Layer 4 of a small transformer language model trained on English Wikipedia (11 layers, counted from 0, width 96).
A neuron's activation on a vector x is GELU(weights . x + bias), where the dot is the dot product.

Input weights of the MLP neurons that the questions are about. A number n stands for n times 0.01.
n4 (bias -0.195): 40 -48 16 -38 5 29 52 2 -37 -27 -9 7 -18 -9 -16 -10 12 8 -11 -9 18 2 20 10 22 -12 -13 -3 -10 7 -50 24 -39 33 30 -13 -21 36 4 -16 26 -49 31 38 -29 9 28 -5 -12 -29 43 3 -5 -1 1 28 17 5 -20 24 24 14 -34 -52 -26 18 50 -49 -15 -4 -21 59 -2 -27 -5 11 30 14 -29 -32 6 3 22 -37 52 -29 46 -5 -4 -48 -4 13 -29 2 -2 30
n31 (bias -0.191): -29 25 -63 46 37 20 21 43 -17 -2 18 -43 43 48 -24 61 -58 -42 34 -24 -4 50 -13 -24 29 -53 19 -23 38 18 -30 4 5 11 -5 1 7 14 -25 -5 33 -23 32 -5 -14 23 -9 -16 45 17 -6 -11 30 -19 30 -8 -29 12 -14 -15 -1 6 -31 3 -12 -29 20 2 -18 -7 -12 -45 2 -30 -37 -20 12 43 4 -15 -6 38 -41 -2 29 24 -14 -44 -33 -17 -31 -34 13 -36 11 45
n45 (bias -0.126): 11 -30 49 17 -23 -2 -34 0 -9 28 36 7 50 -7 -45 -5 -20 -10 -2 -38 4 8 25 4 10 -8 13 -43 54 0 -16 -9 29 36 0 -26 13 14 5 -66 -9 0 -29 -22 -65 60 19 0 7 -21 33 -27 -16 54 5 -25 27 -4 17 -10 -8 -4 10 15 23 -27 20 23 -28 25 -15 5 24 3 2 -9 20 32 -10 -9 3 48 -22 -39 -36 2 8 -16 45 -21 -25 -20 -4 -19 -11 27
n54 (bias -0.090): -10 -6 6 2 6 46 -3 -3 4 7 10 -22 -3 41 -96 -24 -24 -21 -22 41 28 31 15 -19 -3 -25 -40 12 -10 -10 -63 -38 -2 -35 21 -8 38 -16 -7 37 -1 -18 18 28 26 20 -35 68 -25 -25 -4 32 33 -21 -2 62 -10 67 54 7 -28 -20 3 22 49 -34 -24 -28 -40 -25 -32 37 1 13 3 1 -6 -49 16 -12 -5 22 -7 -14 27 -36 13 -9 -30 -13 19 -6 26 14 -72 15
n57 (bias -0.098): 0 -5 -1 -9 33 -20 -31 26 24 10 38 27 28 6 57 25 -44 38 -43 -33 -18 13 -82 -35 -27 -19 -16 15 -33 -10 -46 30 -1 27 4 23 11 9 -13 25 1 16 -29 -16 -25 -13 14 -23 42 12 3 33 -11 -33 14 -47 -13 39 52 -43 -23 6 22 6 -6 -15 -13 -29 -8 -11 26 -42 -15 -14 9 -18 16 -22 -5 -8 29 -9 19 27 -8 -19 5 26 17 -2 -24 -44 11 16 6 -20
n61 (bias -0.107): -26 -14 51 43 -23 -7 35 -15 -14 -69 4 -32 13 -23 29 -29 -20 -23 -41 -1 14 26 -27 -55 20 10 22 -36 32 30 -2 -3 -15 24 1 -17 23 6 -48 -59 -16 4 33 -20 -11 38 11 -9 37 64 22 12 -16 -31 -55 -12 -14 3 -48 -5 -21 -43 29 -58 64 24 10 25 -6 -5 -27 3 0 -6 12 -30 0 15 18 17 76 0 -21 -6 21 -74 -10 27 41 -2 -3 -12 -4 11 -13 49
n68 (bias -0.130): -12 -6 41 -14 3 10 86 25 16 -12 23 -26 12 -26 3 30 6 -7 5 29 2 -10 38 -33 -38 -26 -23 -57 17 -17 35 -41 -57 37 -12 18 -49 -72 -3 5 -23 -37 -18 30 -4 33 1 19 47 -29 1 23 53 -42 -7 -31 27 12 15 31 -81 6 -22 -34 -6 -2 31 -15 -29 -21 59 -38 -14 10 4 -32 -20 -8 -10 80 30 25 0 20 18 -11 3 18 5 -2 -5 -56 -22 12 19 -3
n75 (bias -0.112): -10 -11 14 18 19 -22 28 4 -18 -31 10 30 -29 -3 -2 23 10 -38 -8 39 -15 7 -25 12 -57 -16 -16 -17 -18 -24 21 4 -12 54 23 8 2 -34 -33 -23 28 -7 -7 -14 11 -10 28 -11 27 -42 -28 24 16 3 24 -21 24 -37 35 10 13 8 22 34 5 -10 10 3 25 14 -23 26 12 -19 -35 19 -20 37 26 -27 44 -6 -48 -3 -27 -1 31 14 48 -17 -6 -36 -21 28 -4 -9
n107 (bias -0.139): -29 -62 13 11 -20 3 0 -21 -28 -54 -25 -14 4 17 41 5 11 6 -53 84 -17 15 2 4 -19 -22 -67 -23 -23 6 -10 10 -47 8 10 -3 -38 -6 -23 9 -25 9 -57 18 20 27 -33 -22 -27 -4 37 -42 -14 46 24 4 -29 72 -10 -36 -9 43 -38 28 -7 -7 26 32 11 -2 14 47 -19 -2 55 5 -1 -26 -37 -17 38 -16 9 17 34 -29 -9 -12 2 36 -28 75 -12 -21 16 16
n121 (bias -0.134): 18 17 66 32 -23 84 -18 -18 12 16 0 15 21 -39 -30 23 0 25 0 8 -23 -32 9 -32 -23 -27 4 7 23 26 -3 17 -4 -56 24 23 1 -8 -11 -23 -32 29 -24 -19 -29 -2 -26 -20 -4 27 5 -37 -10 37 -16 1 29 13 61 1 -12 -8 -46 14 8 -38 29 20 -35 -47 -32 -42 9 25 4 9 -15 11 -1 -42 -18 32 22 7 -13 25 14 10 5 2 -14 -22 -5 21 -14 11
n134 (bias -0.144): -84 51 16 -31 1 31 14 1 -30 17 8 1 -2 -2 2 12 54 39 22 -18 -21 -28 38 18 31 -15 9 20 -11 32 -6 21 26 -17 32 -42 -40 -45 12 -9 -2 77 -10 11 11 -20 -16 19 -29 -3 2 16 -4 3 -26 -17 -16 5 27 -49 -55 46 -41 29 58 26 21 -32 12 -13 -26 -53 14 25 -25 -5 30 -12 25 -28 -9 -15 -17 16 27 9 -27 -72 -36 36 -36 40 -16 -44 -13 59
n140 (bias -0.160): -79 -33 -38 -13 -93 9 23 15 6 -26 -6 -43 -36 -4 21 -16 37 35 -36 89 -5 -15 -37 -24 3 -44 -63 -15 -30 56 -57 -4 2 -1 13 50 -55 6 22 -4 -40 66 12 -26 -21 -7 -4 38 33 40 -29 6 41 32 -2 -3 22 -18 -7 1 -28 23 -44 21 -34 16 32 -22 49 -6 -10 45 -18 40 -14 -36 24 -22 -8 -33 -3 61 -8 -23 -2 11 17 59 1 -5 -2 26 -23 12 43 15
n146 (bias -0.218): 25 -11 23 -26 43 -26 2 -3 -17 36 22 39 -1 15 19 -8 -38 44 1 -3 22 -25 -21 -32 -17 14 -14 15 1 -24 -8 -9 34 -5 27 11 -6 13 -4 -13 9 21 -29 7 13 29 -49 27 -6 -8 14 -3 -35 -42 27 -12 -6 9 -30 -22 -32 17 1 -28 -8 27 -9 12 18 8 20 32 3 3 2 -24 1 -15 1 8 2 3 31 -34 -5 -27 34 -13 21 -15 4 35 -49 -49 25 -33
n160 (bias -0.080): 33 -9 -6 -53 30 -11 -15 -50 11 6 -13 -4 -34 34 -23 -6 -21 -37 9 5 14 4 17 14 28 -32 -38 7 -13 -7 -25 19 32 -5 39 16 9 4 -3 -29 -36 -23 -21 -22 -4 25 -6 -24 -2 13 -27 6 -5 25 11 -47 32 54 66 -24 -7 9 38 14 -34 42 -9 -46 29 38 15 -22 -31 12 -55 -12 7 -15 -2 -9 -1 13 -26 2 4 13 -20 -48 -7 -8 63 43 -7 27 -17 20
n169 (bias -0.130): -58 6 -4 -33 39 0 57 44 6 56 14 2 -22 -10 -20 -2 18 2 21 1 -30 1 -4 -2 23 20 -15 -6 9 -5 -23 -31 -3 17 11 -14 -39 -32 -19 -18 33 -48 -34 13 60 -17 -14 -9 3 -16 -53 52 -16 -9 22 -2 8 -15 18 20 -20 -41 57 -9 -70 1 69 -18 3 36 -50 28 -17 47 15 -13 15 -26 25 0 -11 17 -4 15 -40 -25 27 10 54 21 -33 -4 -19 2 39 8
n187 (bias -0.170): -29 49 21 2 7 67 10 9 -6 -24 -13 -11 3 -22 5 -23 11 -37 13 20 -57 32 -52 20 19 -11 -9 -54 -14 10 -27 -13 4 16 13 37 36 -8 53 -19 -14 85 15 -32 9 -9 37 -4 20 -5 43 -14 -1 -66 6 -5 -20 -16 -7 35 -66 -2 32 7 -11 -20 28 28 3 -31 18 28 9 0 -19 -25 39 14 -14 31 -26 30 20 -41 -31 5 -1 -14 -31 -53 -37 -7 3 -2 44 -23
n206 (bias -0.110): -32 10 28 -9 -38 -19 42 -1 -3 14 -39 -36 26 -30 28 24 -11 5 5 44 -19 14 68 4 3 -8 11 10 51 7 14 -44 43 -15 26 -43 14 4 21 -17 8 -15 -34 15 38 -7 -26 -85 46 -17 -8 -15 12 -26 7 16 -8 68 24 38 -45 46 -30 -4 -5 -3 8 -33 -32 -16 -4 21 -22 -22 -8 -38 -11 -17 -37 -10 -9 -14 14 -26 1 -24 22 -75 6 58 -48 41 6 30 -44 44
n207 (bias -0.113): -16 -21 20 17 2 -19 -1 5 40 4 -9 8 33 -9 -8 12 2 -9 7 16 49 31 6 -33 -13 9 11 -25 66 31 -12 17 -18 17 -37 23 -53 15 -18 -48 -33 3 1 -17 -15 14 -17 -9 -1 11 -15 -2 22 -35 13 -3 0 -57 -9 24 -8 54 52 21 -7 20 -14 15 50 42 16 14 -4 -12 48 -19 -32 -6 -19 -25 -6 -13 -27 29 10 9 -13 2 28 22 -27 -8 -11 -2 -60 -16
n218 (bias -0.061): -35 28 35 40 -7 0 9 2 -36 -23 3 2 -28 2 51 45 12 -8 -31 5 -2 16 4 -57 1 -22 -25 40 2 -29 -12 47 -14 2 2 -7 -46 -14 -21 -1 -33 -43 -12 -49 35 -18 66 9 14 -48 3 47 30 45 10 -4 -33 -2 -6 -11 14 43 -37 15 13 2 24 -6 13 -33 47 8 -54 5 48 -15 11 -35 -29 -53 -38 -10 -14 21 34 3 10 -2 14 27 19 -21 32 15 -13 -54
n230 (bias -0.196): -54 0 -19 -19 -18 27 6 11 -42 -42 14 82 -24 66 79 21 8 -14 4 -30 27 28 -16 -60 -62 -31 24 3 -8 9 41 -24 15 18 14 -26 -53 53 -32 48 62 -73 41 -28 -65 -50 21 -27 18 -51 -3 -60 -54 0 37 -54 -4 -19 35 6 -21 71 -45 1 -10 -8 74 -7 48 8 -2 -18 -25 -32 24 -14 21 -36 -58 4 18 40 43 -14 -65 61 53 -1 -10 15 -15 15 -2 48 -16 -37
n233 (bias -0.101): -10 -32 43 19 -48 -11 -13 31 -26 -45 18 28 -22 -4 -13 -5 99 -64 -35 17 14 -15 -21 -23 32 12 18 -30 11 -3 42 47 -2 -48 9 15 42 -11 20 48 65 29 3 -1 12 30 3 -3 23 -7 -52 22 -8 13 -14 -13 -33 -12 48 -22 14 -55 2 10 13 -39 29 -2 7 7 19 -21 20 -35 13 -21 13 -16 1 -13 82 8 32 28 -15 17 -39 -32 42 -44 7 -18 40 9 -11 -25
n237 (bias -0.098): -15 15 -37 -23 -3 -7 39 2 -4 -30 1 12 -46 15 -29 -23 -34 22 3 31 -14 27 -32 4 9 6 10 29 19 16 -28 44 16 15 58 -5 32 -1 -43 -26 37 12 20 56 -17 -14 -28 7 -23 10 -12 19 -12 -13 17 -19 3 -29 -9 28 42 15 10 -23 40 -10 -1 -41 8 -17 -15 51 12 13 0 -6 22 -25 -30 4 -4 -22 -34 -38 7 -3 -17 -17 25 1 -14 16 5 -43 5 -15
n252 (bias -0.110): -35 11 -4 1 39 57 18 -18 -19 7 17 -27 7 26 -7 23 -25 3 -6 -14 -5 -38 -49 -10 -12 -9 0 8 23 24 -29 -14 46 -11 7 11 2 50 15 -4 40 -11 -12 -22 -32 -26 -3 3 25 -19 6 13 8 27 36 -5 13 20 9 -11 3 -17 -15 -34 25 -40 6 8 4 4 -66 23 21 39 -61 5 11 -7 -13 30 7 -32 -8 -12 31 -35 -41 -9 -36 37 -2 -29 9 -14 -4 28
n264 (bias -0.125): 39 10 6 -61 47 -44 -35 -21 32 18 -25 -14 -37 -1 -16 24 -40 1 18 48 49 -23 -1 54 2 -7 -19 19 -36 35 -83 10 13 -14 14 47 38 -27 30 22 -16 40 -12 23 8 19 -43 13 -6 -19 31 -6 5 37 17 54 23 13 7 1 -9 12 69 26 -1 -27 2 4 6 -14 36 -2 -6 -53 14 1 -38 -29 19 -53 -29 -61 -28 16 23 8 -25 -30 16 10 10 -38 1 -14 -15 35
n272 (bias -0.018): -22 10 54 11 -12 68 26 27 4 -1 -19 14 -1 -2 44 -27 -55 -44 0 -17 -44 -1 22 -3 20 3 6 -26 -6 -5 1 9 -5 -2 -16 11 16 19 3 -4 -10 -27 39 -2 -1 -3 55 32 32 -35 68 4 -10 -3 -15 41 21 -18 -7 35 9 -33 -27 11 27 15 5 -29 32 -7 -13 -43 -37 -34 -19 -12 15 -4 -16 19 -24 -19 10 6 1 -32 7 1 -16 -13 3 -25 -32 -45 5 -12
n274 (bias -0.098): -6 -38 10 7 -8 -5 -10 -24 28 -20 14 11 36 27 -5 -30 -3 -22 -20 -9 -22 -19 73 -5 3 -43 -36 19 35 61 -58 9 20 19 16 5 44 9 -38 -14 18 11 -15 -9 -37 -4 -16 3 2 1 5 -28 -22 45 -34 54 -53 -24 1 -12 24 -53 9 -4 12 2 -30 -9 18 -4 17 32 26 -22 -48 -7 -5 51 7 -36 72 17 27 -29 -15 21 -17 -31 0 7 19 29 40 13 -2 9
n292 (bias -0.146): -45 7 -15 39 63 39 -17 -7 59 0 36 -11 -70 29 -4 -38 -3 -56 28 -13 -37 10 20 7 16 35 -57 19 19 21 40 3 -35 48 -37 -30 -13 -24 4 -24 -60 -6 42 -3 -12 -2 1 -28 22 42 44 -37 -13 -48 15 -10 8 -37 -19 31 -67 4 10 -23 36 12 4 12 -32 24 -48 30 6 -1 38 -6 -50 -14 -13 5 -10 15 -12 -20 70 -15 23 -3 23 9 -17 -22 23 27 11 12
n348 (bias -0.128): -1 -56 10 -3 23 -15 -9 22 38 45 -10 -6 -52 -22 -19 -14 -17 -39 -11 -7 12 3 32 -27 -10 4 4 12 -32 -12 9 19 16 42 -24 66 -43 -10 11 56 60 -29 -42 -15 24 21 -10 -2 13 26 -2 18 -15 -17 -34 46 45 -5 -6 -46 -72 55 41 6 -26 5 6 -12 -20 -47 -40 -6 -37 17 61 -23 -27 -42 19 -29 -41 -38 27 55 -6 -8 10 -37 -4 22 6 -57 22 18 -1 10
n353 (bias -0.144): -16 7 -4 -6 -36 25 8 41 -26 23 7 53 -2 -39 32 -76 -20 -15 -9 57 -17 25 -11 11 42 13 29 -31 1 -5 -8 -12 41 20 46 -26 45 19 7 4 -19 18 -1 -6 -1 -5 23 -29 20 28 4 -32 12 6 14 8 -3 9 23 6 -21 -22 -9 -54 -23 -15 24 -20 56 -52 -1 -4 -5 -28 -45 -2 20 -6 -34 10 25 41 -4 22 -6 6 4 1 3 -8 -37 -13 -8 -1 -15 21
n357 (bias -0.151): -32 -71 52 35 -17 -25 -11 23 -14 34 33 -66 0 58 5 -29 27 -43 -22 -43 81 -23 13 -74 -38 -71 -10 27 75 -16 -1 -7 -8 -20 -1 42 37 10 -22 33 73 -22 17 -50 -84 3 25 29 19 -16 -2 -5 24 65 -2 27 -17 -5 12 -28 -68 -15 21 -26 47 34 -28 46 -64 34 -25 -18 1 -2 -19 -13 37 -35 15 11 5 45 38 -10 28 -36 -4 -20 -17 -49 22 -11 35 -29 -63 49
n365 (bias -0.189): 9 -18 -3 3 -7 20 -23 -13 -31 5 8 22 9 44 -3 4 14 58 -9 23 18 -49 47 -18 -10 -61 -32 15 -32 41 43 -1 -11 -39 -32 21 -30 41 -8 59 49 3 20 -31 0 7 2 -47 47 -76 56 13 -54 4 -32 -29 -12 -3 -6 -21 -1 -47 -16 67 18 21 -43 17 3 9 -80 -35 30 -24 62 -32 -5 -47 51 -56 25 -60 8 -34 22 -5 -50 -9 32 40 56 40 34 -12 20 17
n376 (bias -0.067): -43 10 -34 15 -16 21 26 -3 2 -33 5 6 -32 0 65 18 0 -34 -10 45 0 70 19 5 12 0 21 -12 17 -49 -5 -65 7 60 24 39 -8 -40 6 36 39 45 17 -18 -2 -30 47 -16 -4 2 -22 -3 4 30 53 -26 -27 -11 8 13 -29 13 -14 -14 6 -4 16 1 58 -19 47 -27 -17 -4 -8 -23 -2 -33 15 -12 -43 -25 -2 -19 -42 -11 57 9 -7 -28 2 17 -51 26 -17 -56

Each question shows a token from some text and the vector x that enters the MLP there. A number n stands for n times 0.044.

" in": 16 -22 -20 21 5 -36 -1 -3 -25 -8 11 3 14 -62 -43 20 -19 -10 -10 22 -23 -17 -14 11 -2 11 49 26 -12 -33 -9 18 -7 4 -15 -5 -1 -7 22 29 16 -11 31 -17 -1 -36 8 -12 2 30 10 -1 44 -6 20 22 -5 18 -24 6 -23 -26 1 -4 23 14 1 4 -28 6 35 -7 21 -12 -10 16 -24 29 -25 2 -26 -5 28 18 8 9 -27 -1 -5 19 21 21 6 6 40 -22
The two highest activations, in order: n348, n31

" stations": 5 -17 -13 -3 -19 -20 -7 -5 -14 -8 41 5 46 -32 -25 -1 -21 -15 3 21 -26 -48 3 22 13 30 27 46 18 -23 -9 -11 4 -21 -28 1 -18 1 -2 22 10 -16 1 2 4 -9 8 25 -13 3 -35 4 27 10 -21 -24 5 14 -32 42 -12 -32 31 22 23 10 -24 -18 -19 13 28 -11 -1 -30 32 39 -4 36 -16 41 -37 32 -2 -4 -6 20 6 15 -4 24 -36 21 -13 9 21 -21
The two highest activations, in order: n68, n45

"s": 2 -7 -6 14 3 -29 13 1 -27 -5 27 -33 16 -37 -29 -13 -11 -10 -23 17 -17 -35 -7 35 6 13 23 57 22 -33 8 14 2 -34 12 14 -5 -8 6 27 16 -5 -19 4 -8 -20 0 2 -1 34 -22 1 19 -14 -19 6 1 26 -15 4 -25 -26 -24 16 34 -11 -11 11 -7 30 23 2 3 -17 19 42 -44 34 -21 3 -43 33 9 6 -19 32 16 -3 0 24 -41 21 -9 18 27 -14
Which three neurons fire most, strongest first? n206, n121, n233

"ulu": 27 7 -32 11 20 -17 -3 -17 -38 -18 8 20 52 -25 -31 -11 9 25 0 16 -15 -24 -7 37 17 7 14 44 -19 -54 16 -9 0 -15 7 8 -25 12 23 24 7 -13 24 -21 6 -65 23 19 -45 9 -29 14 3 11 1 -6 33 -3 -20 16 -4 -25 -6 -12 18 7 6 12 16 36 16 4 -4 -15 -31 22 30 16 -29 47 -35 13 10 -11 -22 1 6 4 -28 10 -43 24 1 -9 18 5
Which neuron fires most, and how strongly? n252, at about 1.2

" Main": 16 9 2 1 4 -38 -8 12 -43 -24 5 12 35 -34 -23 2 17 0 5 -1 2 -35 -6 -2 13 30 46 60 -26 -27 -24 14 -27 6 -37 -16 -22 13 22 34 28 -31 26 -6 -16 -1 19 -20 -16 25 -14 4 -9 13 -25 4 26 2 -27 29 -12 -39 -21 16 15 20 -29 1 -33 26 30 -2 -10 -20 -7 48 19 26 -27 30 -13 16 -6 -20 4 26 -10 35 -34 14 17 21 21 10 -6 14
Which neuron lights up most? n4

" novel": 29 -26 -23 6 20 -54 -1 -24 -29 -18 16 -4 19 -26 -32 17 -15 2 -11 1 -5 -17 -15 15 23 50 35 40 -9 -48 -9 -12 -15 -12 -9 1 -18 13 -3 4 11 -10 -15 7 15 4 12 30 -5 13 -7 6 -4 0 -5 0 -18 26 -28 31 -14 -21 -21 36 25 -19 -32 12 2 58 32 10 -14 5 10 34 -29 4 -22 16 -38 29 -2 -13 4 46 9 30 -24 22 -42 15 6 2 34 13
Which neuron lights up most? n146

" was": -9 -25 -26 7 18 -42 -6 -15 -25 -20 16 30 38 -50 -32 9 -9 1 -27 13 -27 -43 20 10 20 30 6 43 -5 -32 -1 -12 8 -14 14 5 -8 2 31 42 0 -22 22 17 -3 3 19 2 14 33 6 8 17 6 -16 17 13 4 -20 -23 -16 -29 20 6 30 6 -17 -17 -26 30 36 10 -2 -9 19 30 -8 13 1 35 -39 22 -7 -2 -35 13 -6 13 -34 17 -12 4 -8 9 21 -10
Which neuron fires most, and how strongly? n348, at about 0.83

" his": 6 -11 -34 -9 7 -33 13 4 -28 -9 20 8 17 -54 -39 -15 -4 -2 -10 14 -16 -45 -31 7 -12 11 19 49 -8 -29 -1 9 -1 9 25 -5 -9 -10 25 24 -29 5 -8 -3 -29 -8 24 13 -14 33 -23 16 31 2 -10 -3 25 15 -18 -7 -38 -3 -8 35 18 24 2 -5 -23 32 1 0 4 0 -5 30 -28 9 -20 30 -31 9 4 -4 10 -1 29 32 -9 37 22 15 -14 11 36 11
Which neuron fires most, and how strongly? n140, at about 3.7

"k": 14 35 3 -4 -7 -30 -7 3 -26 -20 5 17 52 -43 -35 1 4 16 -20 18 -33 -27 -20 28 2 33 17 39 -8 -8 -8 15 12 4 -30 12 -24 9 12 7 2 -31 11 1 -30 -66 14 3 3 27 -16 8 25 1 -15 -4 6 -9 -20 13 6 -27 6 7 16 8 -5 -14 -28 60 15 -4 24 -2 19 71 -14 24 -27 27 -27 16 6 -6 -28 -4 19 17 2 20 -27 26 -15 -1 26 -13
Which neuron lights up most? n169

"\"": 17 -12 2 1 2 -30 -22 14 -34 -11 -3 36 57 -25 -35 -19 21 -24 -3 10 -14 -5 -12 6 16 27 18 40 -9 -44 -17 21 16 -22 15 10 -16 7 -5 42 -3 -21 3 11 12 -39 26 -14 15 17 -34 23 43 10 -21 7 -22 21 -13 -4 -22 -19 2 -6 31 -14 -11 3 -8 23 11 -7 -5 -3 17 31 -50 28 -28 39 -23 35 9 0 -49 10 -25 32 -20 21 -18 7 12 -3 43 9
Which three neurons fire most, strongest first? n233, n353, n57

" John": 38 7 -17 38 -6 -52 5 -6 -23 -49 -5 7 32 -43 -36 10 -27 8 -23 16 -18 -24 -4 5 18 11 42 45 -17 -36 20 5 -9 30 -6 0 -37 28 -15 6 12 -32 3 -11 -5 -37 19 7 -19 -8 -30 7 11 15 0 1 5 12 -16 17 -17 -12 -22 19 13 -15 -15 22 23 36 23 -24 11 -5 13 28 9 16 1 19 -18 7 16 0 -6 -2 8 25 -27 13 14 8 -7 18 46 -7
Which neuron lights up most? n218

"ck": 8 6 -2 1 1 -58 8 1 -20 -44 0 48 24 -27 -45 16 -8 1 -9 7 -29 -12 -18 26 -5 12 15 49 16 -22 -8 -12 -19 10 4 -6 -13 -20 17 24 13 -21 17 -29 -9 -60 40 9 -23 26 -17 3 22 6 -7 -17 16 3 -12 34 -13 -17 0 4 -4 -7 5 5 -7 54 23 -3 4 -10 -11 61 3 34 -16 35 -14 4 4 -1 -21 19 -1 30 -6 19 -39 19 18 1 20 -16
The two highest activations, in order: n75, n230

" before": 21 -18 -32 25 16 -5 -5 0 -35 -16 5 10 31 -50 -31 -7 -25 -17 -12 26 2 -24 -8 -19 10 32 52 47 1 -37 -6 12 3 -6 9 -23 -21 -5 19 24 8 -17 36 0 0 -13 20 20 -13 29 -5 2 52 -3 4 32 -11 5 -22 -36 -23 -27 19 30 17 -13 -9 0 -20 26 10 -4 16 -9 22 32 -14 25 2 27 -47 1 -13 1 -5 6 -17 5 -14 6 0 24 6 0 -6 3
The two highest activations, in order: n54, n31

".": -3 3 -1 34 9 -43 -34 12 -36 -14 4 36 53 -39 -32 10 -19 -8 -15 33 -15 -26 1 18 26 8 28 49 -32 -31 -14 -1 6 -3 -11 1 -21 10 22 -19 -16 -11 7 -2 13 -34 11 -3 -30 16 -19 30 45 5 8 14 13 -1 -12 3 -24 -21 -3 7 2 -1 -2 29 -24 -2 9 7 -10 2 4 22 -13 30 -1 43 -35 15 6 -4 -39 -3 24 34 -20 13 -11 14 -2 5 35 -24
Which three neurons fire most, strongest first? n187, n169, n218

":": -15 3 -9 7 20 -70 13 2 -20 -7 16 40 56 -68 -24 12 -12 -15 -10 19 -31 -21 3 7 26 -12 26 41 -16 -41 -3 29 1 4 -13 3 -17 11 3 -12 1 -35 10 16 6 -9 11 -12 -7 11 -23 35 37 3 7 -18 12 10 -24 -6 -33 -16 -16 13 19 8 -6 27 -10 6 11 -10 -2 10 13 36 -14 21 -13 16 -34 23 18 3 -11 34 -10 17 -23 22 -40 19 7 5 8 -22
Which three neurons fire most, strongest first? n218, n68, n169

"|": 10 -14 2 28 7 -42 -5 -13 -30 -16 12 -15 53 -26 -45 0 -17 -5 -3 34 -33 -21 2 19 16 13 44 -1 -22 -27 1 11 -16 1 10 20 -22 -18 10 10 -2 4 -7 12 -20 -28 32 14 -6 15 -20 22 12 2 -30 16 20 -13 -30 -2 -31 -20 21 22 7 1 -46 -1 -13 32 22 1 26 9 6 29 -15 16 -14 7 -30 -3 32 19 8 9 -10 23 -11 30 -19 25 4 13 -6 -33
Which neuron fires most, and how strongly? n207, at about 1.2

" music": 6 -7 -22 -23 -5 -36 -5 -9 -13 -2 13 -6 42 -33 -31 7 5 -14 -6 20 -11 -29 -40 30 6 24 33 47 -7 -28 -18 -7 39 -21 -26 1 -16 -1 2 17 -13 -17 -12 3 -26 0 5 19 5 17 -49 16 10 16 -7 -23 -6 33 -19 36 -7 0 -8 51 27 12 -19 -11 -26 61 19 -8 6 -11 24 40 -14 40 -18 19 -31 16 -2 -19 -13 19 0 16 -3 23 -23 19 3 -1 38 -4
Which neuron lights up most? n45

"ation": 7 1 1 8 9 -27 -22 -9 -32 -2 28 6 53 -40 -26 0 31 -16 -32 21 -8 -12 -15 20 28 27 28 37 15 -42 -10 -2 -15 -8 11 16 -24 -11 -9 41 -1 -19 31 -4 -26 -45 17 -6 -9 34 -33 -6 36 -3 -24 22 5 19 -25 34 -12 -29 -2 18 22 0 -19 6 -12 33 16 -1 -1 -17 33 38 -9 21 -22 55 -36 6 -8 -27 -27 17 -13 8 -4 11 -34 12 -1 8 29 12
Which neuron fires most, and how strongly? n233, at about 0.21

"ed": -5 27 -5 -11 15 -37 -6 -18 -41 -22 12 5 45 -47 -34 -14 -4 -21 -17 8 -47 -21 2 37 32 22 51 32 5 -15 0 14 -21 10 29 11 -38 7 8 8 5 -18 20 10 -22 -41 18 -5 2 22 -8 7 23 -10 -22 14 14 25 -16 -6 -26 -20 -13 0 30 17 -34 2 11 40 20 3 9 -15 11 20 -7 29 -2 11 -29 5 -22 -8 -1 10 8 12 5 20 -31 27 -4 12 9 1
Which neuron lights up most? n134

" the": -5 -19 -11 -1 13 -33 1 15 -29 13 5 21 16 -66 -31 -10 -9 -10 -21 39 -5 -36 -18 14 -3 11 28 40 -32 -20 -11 8 -8 5 0 11 -24 -9 31 25 -4 -23 12 2 -32 -16 32 14 -40 18 -37 13 9 10 -17 20 33 -27 -30 9 -14 -5 -5 12 4 7 -23 -4 -7 31 14 -2 -5 10 3 23 -21 26 1 34 -19 -23 41 1 -1 25 7 3 -23 27 0 20 16 10 24 13
Which neuron lights up most? n348

" made": 30 -8 -23 -26 2 -37 -19 -21 -31 -14 -13 26 31 -41 -34 9 -22 -2 0 13 -25 -59 -10 6 23 19 26 43 -24 -24 0 19 -6 -10 4 -16 11 -11 23 -7 -6 -1 2 8 -4 -13 24 -8 29 40 -3 -9 10 3 -8 21 7 30 -32 -26 -20 -10 28 36 41 20 -25 3 -11 34 24 16 4 -19 19 27 -23 18 19 10 -26 11 -15 19 -7 11 2 3 -25 24 -22 28 -6 9 -3 -9
Which neuron lights up most? n264

"h": 22 23 -17 12 5 -18 5 4 -39 -24 10 10 41 -29 -37 -16 -7 -15 -10 14 -40 -19 -8 31 14 6 10 61 -11 -20 18 12 1 -3 -1 4 -17 -4 -3 29 9 -26 -5 5 -6 -76 17 0 -4 14 -14 8 18 0 -16 7 22 8 -14 44 -13 -16 -9 6 14 -3 -20 -5 -30 55 14 4 8 1 9 3 -12 30 -49 28 -39 8 21 -12 -17 4 15 27 8 15 -26 20 -13 17 48 -10
The two highest activations, in order: n169, n237

" April": 35 -8 2 11 1 -25 23 -16 -22 -12 31 19 22 -31 -30 19 -26 0 -28 22 -17 -9 5 14 0 26 57 40 -1 -21 -18 0 8 24 -12 -17 -5 14 1 14 1 -26 17 -4 -9 -22 6 21 -34 16 -41 24 26 -4 -7 11 18 12 -9 27 -34 -31 -29 3 23 14 -49 11 -2 14 14 -21 12 8 0 52 -22 -11 -34 -7 -46 -4 38 11 -17 12 -20 6 -22 2 -15 23 26 14 32 -18
The two highest activations, in order: n54, n376

" of": 6 -12 -10 -4 35 -45 -10 4 -32 -13 17 19 56 -59 -31 6 -7 -31 -13 11 -19 -3 8 13 -1 25 40 48 -22 -14 7 15 -12 25 14 4 -8 0 13 5 31 -21 20 0 -28 -41 12 -18 1 17 -14 17 27 3 16 -6 2 9 -25 -6 -33 -37 -27 12 16 -1 3 -18 -11 40 11 -16 33 -8 -3 22 -21 40 -6 25 -19 -3 8 -9 -13 29 2 30 -20 7 -10 12 -2 24 26 -20
Which three neurons fire most, strongest first? n75, n376, n57

"'": 21 -9 1 13 12 -54 -33 -8 -21 -17 0 21 35 -42 -29 -14 -19 4 -11 6 -26 -14 -23 4 16 -20 36 57 -7 -28 -6 11 -14 -12 27 -12 -18 -8 10 11 -19 -6 7 -7 -4 -27 57 -3 -28 27 -23 5 29 19 0 18 50 -8 -20 8 -31 -12 -23 30 11 15 44 -7 -15 17 6 -4 9 -1 17 -6 -46 8 -24 48 -10 8 -3 1 -15 6 12 47 -9 20 -16 15 5 9 50 -17
Which neuron fires most, and how strongly? n218, at about 1.6

" musician": 4 -28 -37 7 6 -37 -3 -30 -22 -20 0 2 37 -23 -36 10 5 -4 -9 7 -18 -29 -4 21 -9 43 43 23 10 -39 -9 -2 20 -32 8 5 1 -1 -4 -5 -2 -11 -22 -7 -7 0 19 22 -14 18 -40 20 8 16 6 -25 4 26 -18 39 -11 -19 -28 53 25 7 -47 -10 -17 39 29 -10 -2 4 23 32 9 39 -15 36 -33 24 -6 0 -2 10 6 26 -10 34 -34 7 -4 -7 40 6
Which neuron fires most, and how strongly? n45, at about 1.3